Layer 10 of a small transformer language model trained on English Wikipedia (13 layers, counted from 0, width 64). Numbers have three digits each and are written without spaces.
Take only the direct path to the model's output, skipping the later layers: a vector added to the residual stream pushes a token's score in proportion to its dot product with that token's output vector.

Output vectors of the tokens that the questions are about. A number n stands for (n - 500) times 0.0043.
"aching": 677796425495267568727456430652365471255510524553537458510672467458313489535341264230742425585545130590347491763472473771731652286312505226485604710552285532763491777566560558572345756324891771
" including": 540605311387266590748453464361255804316318463656347487730584627288661422590594346478631533645476631400526387572332570507555457451343493353331489513456511480399394443617623531652384492320647568
" countries": 479530633584335512585462361458631540411413258491272477741769447647479599590436343322864263706442678439682441647337567504524381308373458414512588514578570500371563660698775626431253405487752525
"And": 619503558357555606600601493760551693295347630682530449599479392512313398588639385283440411641481177431726423523264457643625637527557594471645393512500462450599384604548464689373460421541453477
"bu": 558636467659404654487603465467392521582578473540626478631653469457583397410372392311535517577452563672376261448355510353635497662434527614435641489616558477399494569513371628528546762342373660
" Swing": 545439493612268568710467750440503451432458262406253448578504431472400306328371420427516500648346493578535585676516627668710463342496810500539416345455440395535325478730670389507654565462510574
" etc": 437459469518452547375594262570397703265533194739300447751579531345518445496509530384594456663467402594734433612368602436437635727423574281536326699312383466423299460738379580606634412555359526
"standing": 508508539253338585466330620610367523074519482441157462668632282406238422345618601159530357685298440574390407616433623637456513525698668308828535690645473578396386756598627618251277600476491686
"ities": 742437301480355700795690474347216614596406244754505466519694425601424700588549622213888387706308692551456332609531435504288542508308614305656491410496531418466261500512676489430554410657718772
" households": 603445575402174625836382315462465508304291222362458459893546178723513361540632337253949356724247570360671642831672574409601509614464358578452580385752343584561559544460298782406550426319630676
"wards": 555546517609410588644330517530250545506463522263438484638526490477663464371548136274395427605281568564483320762216554671457630371277474490889573609778439677526396693566650779455396357854292603
" attention": 463477532254122351711514757532463603458456508863063493625710374587359343539550443300622509666360564440406504751348396645551473438456650209454338573552577321580438656658374480358302466588472736
" saying": 555536489191318357618476626489281460211201512585333477742724303351542295605453384364355479456347480416481482745339497741604456482454588294558485408517588307459248445590610486407329480454295530
" respectively": 429500410429429324486609379273500763351447492694418461793718495375647282395592427426571472516523461678761413728519459379747480358337521262580307571436537764472294154701495695422543210549488511
" had": 288636369373535426581581340472488492467554574716611517665702496480570467625563339453617496597346454513608515742459669480390518500396544396445500343309583668422500274452580734437379592441571454
" Spouse": 563780536184480475784590702439414514301303484495785462720564243460519428474554526318720436826352474432500649746529567507692312457496561242583480474552308307328609555850580648473547571606258586
" Apps": 500696338443500426480601420582416619359510565393545421718780148617442147699612512344684285698372562366697614884441323475580557347510500318598863689337331581509391694976474400479474712287549602
" occurs": 500460402533388664500447577620511742452442538560495475654794200688299500769578126228553519817457561570637536822340524584515364548359745373483463291432375724451512496581529485461504068608622588
"ful": 517496532594601296545572678596634576024451463398180467626538295342425505359261280242516638744206524212331474392254714709568747544515742371453346574471436550284308528481421566350339213426598765
" getting": 473622545392416490677451691510374546391363606573435492822535308445464370573485392291572606617448442613697387719305505533561560391396490323743604638575421446497274419495590512608422534337433556
"American": 689349527377179504683569541862482611406471481517475454459565314514363238455693466276837496593522423549562741591473655500730615684631458514512496614556473309454552420629771645475515607471666770
"ée": 474605540402351558640529397394496351448150558709652494530607561652455419599305479185566382806394283491553449468529456515839461800451492505608330705247349258364352525715655594312484492491401871
" albums": 564631622292156496679473484554386680660442734385337480689868543650523641663541405278648139542349487439587576592364500564727472326274653325454393619432575500353464817632624645473429355410641795
" Starring": 453836625120247614692510486523384749246404419437618460798686311679208428450417339297516033697215510525486527648462512517804400428438542406682467580543382220352783651467570523703469539546615581
" |": 369550438500715364465480462535387543708674443312627518392441310447654570451578679500626677482539577430271595486570300310596402564654623537629318393281370438503604464339318457672383290366466416
" (": 440340540691554542465502525525639467614670605433528511537367449452636674584581496613366715448668645404304415434615552379476527566597311552365387517292661632382470562487369374571358311366445458
" whom": 427681425311552529662487546595405587202129548574458481851534244559422234510479350394620187783279277600538263656528539487783473355671292278264476730690472662584219230822604638611378617361315644
"\"": 500543241581674401500662678576467694368744419341417514458500582567317469637663466401428644630292463528455359717464537349616573300481629453727270860162701485346295449599490295781377445350731447
" he": 388494573227595532627562431577551568356410638330558494589507475258384489685566429542468622634526464464500416728402610443508515358368398547329318386599568384454687391470614511591607510439358525
" hosted": 419619371327331465691466443662550518407537580688708477686765318454639343595519321397595465500307579750638450577415520629766394596372610427553596497472500671425418561629456412503411582429749668

Output weights of attention head 1. The head adds the sum of these rows, row i times number i of z. A number n stands for (n - 500) times 0.0023.
o0: 222494429310424564586487358415630603313626591685470620537430515361610597571450411392297587583289548634559596541317608402618799666611352524392514215501600463273614449389558533592452531541547371
o1: 524414786676460586526391476553366426435218492450425158583471755274440296280663600474706387471511526671582422517404571570440567525351453643383481595639669349646441420297290197488627424502457651
o2: 581470570447413376285583472214467315642281370529569162414344755632668578360361603457595571477591480519695454511443573443510366397493362446587465512262579494434567312450306454578365449647507526
o3: 578449684501761372476730165570537468622420568482530545603376481497429644587440543351559658449437414437638477341459689494352406672603412618371472526403509358443439454529584619540527581397290429
o4: 444668554332441472506303658513596286619589576530453303444362585378579539581538697549164302458637633485212629517568392631509588468716450575487512393500486502516572484211595408511559587632594429
o5: 425470421534402625370537492463538631430496594547350464654619409460764545488465523477582661600511468287400512301691537322526459479359282510305347622345736503525311562627431429638656634345666607
o6: 522439577514515639394751508617418498566523713506625475716412418674446600730607419619608515466580542566498579464541498667364545564487708656474383455541412605552661504441526634569457521518356528
o7: 477442582443339558407253590402531565515436631539287270526493403363551528418365610502541602539351570443468436498504550494586600565514291519379449330618391403491517449386486387402457369464467399
o8: 593236509576392401530575515327672695408664567508465397523518599712593631564361474401383629442396609312372499552466469441529457372517339397514556465518462461423563475660557646524509277555384450
o9: 458563459494690419495393499453449367508563485403464296690582355300260403688223605435492491512358733534599492547482533238343383362609675384600657356552519409546490500663585708480477544388437517
o10: 464307598671458492246465488496484441479513411504313332673369420428484636431387388413457480401645483370432443400411503712370477442306779417507482596630558458517314425453414469672687532521658376
o11: 596394485644426491552546479565453468502431523589325445510516436613427281459576580482644588481410504503542562552577355440542651557644333637460673725510593408537317535547549537641631504494364513
o12: 519477562488557581463384469559624505294392452469327322327442450483566545291627367494548331716488536455400461319573509632535452645466316526530495534581645198417531626507615505538539536379978667
o13: 395644538289431530571458340509472457487377509495596584599452699417602399419476468372463542476546671386505409382397552452497434667383425631599491484599588591636585519542447744639467568475634649
o14: 543368609376536472551195412401369441471295656577576651539653616333519650704584598496786457535460584511601551599251713779176618649666275489544504292713495555313633686313552561425561543337341612
o15: 681690360438483586514417780457599637432374511558323583444304633493655463378329660560325483454572483344513474469739324355788434284412569341202634665479448288762508523749438396368670480474365601
o16: 461443844424466480658547437659607497343266608469406585379472591477367645436709478404538498556401450489576600575474620505530565546608437412654522463597665458235654447363614539483498450720224473
o17: 355377498611726331368533452573480386528555527455374424247450529625383323313712503484722580553603380490475612488554451433523476590610544453314502559555468464650413519388437480725420230520390324
o18: 350303584502505562557643509618616471591631660486305814667651487406189549637553245359728486543542424395619548651511758537410650575449582482285662386553554735448630553307566511446486397610653442
o19: 610306560404469677366634297485585400299601596396620413355480486724375478645527517476296542437532440637490672453595737413577528583521398650481343511451442394386552522614568366299466488499746401
o20: 603403537627390603349438337261401434406404313374644491648460533573408453374480655602656351596344490489668332323586463654590513455216473419451514569470415523516391523340527615573504471434383418
o21: 491353602848230467521407460566407369707342407208353534524474585588374793463575503441698641398435671223256545374497511544580730561633409576576604362595380616513668706402581431500698471541391612
o22: 418696494442598646562388424234678373655431305472696681591518471514619465397470394498737399463396635699632615666544591308581371336474402496500558465330632423525574440584378689565320334576384468
o23: 641465514493483402495523450397518421555559528412359846496410344500488417468583744644567577451541610477395488602146589567371505537592666635598390580470559652540396564288311403519505366433635568
o24: 560448583849485494395488560531354306638503385554592677686350377567421626553341479660399564562478329664424278367356565566469661773361386571449614560426709474596442610414560383675501578299393494
o25: 544540558473573598521262435488509571529488463424367446701422488383456658481538508744474668495711621499409393404524582546704378487570512634378417503448507606554551615402616381675600546540733514
o26: 490614667508518690515434395620358513538646573590468601448624393464492500526325658382565413537465390501402664346557592655399566896539412695489551427595410542469542540446480469421444497298658539
o27: 471318585464217550407339757581371511679353627544325646570346396499435472678442507575305591456344519397274368584373597536586379260532493369655475570545654498637377359624591670424617681694577388
o28: 770350750601236415537585425378462320419447449449275529497491531236441773424516770732487442563643531611619619391523584593353586441417428485627496602580571615444442605355661556528625552528493443
o29: 611675388340137531628391657435415563591515560440370762729435510571714426441545342447464530651506502331769285773568452327300534301297558556553461581745795342428444536559642392588415555520578363
o30: 502449509490925418473551273559674402444600624557632626644398500401610470514502400422531446528702421551686397463475218488463544525549547407461411532577479592467466360558394658315364219369330754
o31: 536494364481623591388659500516427692586796383463501262337619617642555769559398458579571426491360390307669346490374312521395786505409859342375546522333405640467407650649595526700555638653501599

Each question shows a token from some text and the vector z that the head gathered there. A number n stands for (n - 500) times 0.0092.

" Mon": 492455414430458501497507487476558429372418484537461493453410599447530676548525476518480535516540
Which of these tokens does it push down most? "American"

"-": 426456418548458492517462479464505519492434543579535466467448499487491595465560490451468506477657
Which of these tokens does it push down most? " households"

"'": 522457378519507553482548462570532446431476506553541398492472462447471596591537488644551599473484
Pushed up most: " saying"

"C": 602463636465643488533504600412327613468465475509552599416603466500782533422518384508453416342482
Pushed up most: " |"

" He": 505462393552428499550458460466456562450520476577527515473567513495492591520512526504532544491510
Which of these tokens does it push down most? " countries"

"ô": 526515485516470467530475443414447485542512483467556549465584496457494540568534529563522510452472
Which two tokens does it push up most, strongest first? "American", "And"

" over": 440632480530453497596518413486422581428513543461643580487607487535443676427444432585555629493287
Which of these tokens does it push down most? "aching"

" Cab": 543464450481479527485531510535473451510523565478501461483453471509527593560559519507480533501523
Pushed up most: " including"

" night": 432673437539399507630538429522408707397471584437715673508597474588381750363367398540524776559222
Which of these tokens does it push down most? "aching"

" Out": 507441478488543504567535483482573445584473449497468630466523514585494544493553517462453398522480
Pushed up most: " |"

"man": 528444605585362450596389401348375508501461510525574471452638508269562442566437549502523580431472
Pushed up most: "ée"

" has": 581739488451544689359593356430557633496666541716530215477296548392413582733606539682654489474290
Which of these tokens does it push down most? " occurs"

" the": 437678433538395514630541429526415723403467582443722684511610481600380748368354389530517791562204
Which of these tokens does it push down most? "aching"

" Goals": 551387452623376563511560571459484492489442499574502575526537415460449670602584519463441595566515
Which of these tokens does it push down most? " Starring"

" of": 631406423402579524410480530452457443514585539448534376535449374464518557519534551624511482534424
Pushed up most: " hosted"

" \"": 543389432537458475500427496449436498508455513526554496495566449440465557582529498467509494521559
Which of these tokens does it push down most? " households"

"ie": 555460327649414639528529560436523564479453398607553557463517425625464596711589545463525526614459
Which two tokens does it push up most, strongest first? " (", "ful"

" Benjamin": 580578532539388476495501501397510569483499624315595545555496571601509614709463608418698463510399
Which of these tokens does it push down most? " Apps"

"Ch": 546445410474452545520534514476548427573454569454480504538539577521471633473532524490445472479532
Pushed up most: "ful"

"R": 555466434548475526525474469489489515432559466505548493433510510551519559595554523505531571464521
Which two tokens does it push up most, strongest first? "bu", " ("

" &": 499447477473458556446480493523527511532484554449496418554482532480574606531521502523572567476538
Pushed up most: " countries"

",": 589465437547415466587401489351438465384481581349610533552461498423501575625471586392635477604542
Which of these tokens does it push down most? " Swing"

" @": 388456384567420474618499490434512557445381553562581473426473507555471678475574470488501501459706
Pushed up most: "ities"

"In": 525523495521452441564474373342460469562468502441544492535657435400475535583539533557459600439432
Pushed up most: "American"

"up": 495462499503494504478512449498525432591491525499560515576555446459533615515496576518522610492472
Which two tokens does it push up most, strongest first? "standing", " countries"

" in": 521692602399667462420520406450555530524468488484618563433584448656330546530506409699718476226463
Which two tokens does it push up most, strongest first? " Swing", "standing"

" and": 614479499529454499448535481480406525566496527489619443530568522460686549583484507527580542559390
Pushed up most: " households"

"da": 547412449492481518465531475566450446451521562627575415458509512441515541573554430574572615475426
Pushed up most: " saying"

" K": 417472486491466533525433541415491585481446536516478452479491527575615601476494476491509473427615
Pushed up most: "ities"

"to": 566412400439434531517489514421493472509471516445474488561496551501513686438564462531412556449525
Which of these tokens does it push down most? "ée"

" F": 520469452445455649447511519408502522627560495520472522520513503531531595533563561452392649516553
Which of these tokens does it push down most? " Spouse"

" building": 537377464435513493419530564551361466539478499553537340565525452442726519491467516572552570576392
Pushed up most: " Spouse"

"s": 535447373512511536483544458579521428423479521544542388502474453426478596572541488641538601483490
Pushed up most: " saying"

" Ra": 464498428486454490496481436446394461545463544417540434518512437429521606471579526448473451565522
Pushed up most: " hosted"

"ac": 582402395609407634536512440426549522517539562618509428590475331504453667604565600515438708454630
Which two tokens does it push up most, strongest first? " including", " albums"

" 90": 396534421403523452506521619449495483455434611482537461539526497668594593437497468549569498506483
Which two tokens does it push up most, strongest first? "wards", " households"

" was": 486527502447536563478495486457589472547536493547523388477483450527429539570598468657599514436420
Pushed up most: " Swing"

" grand": 497593394485463547544432446342422614503581470404550498444521504588369659570467533437540487489401
Pushed up most: "American"

" burn": 571490401446446527464531412499409398504500518422493399540514426362559674559609518504440595554499
Pushed up most: " hosted"

" Radio": 573423510483498480479511540507428582461457532529581463504492558441639513478465429543576557444523
Pushed up most: " Spouse"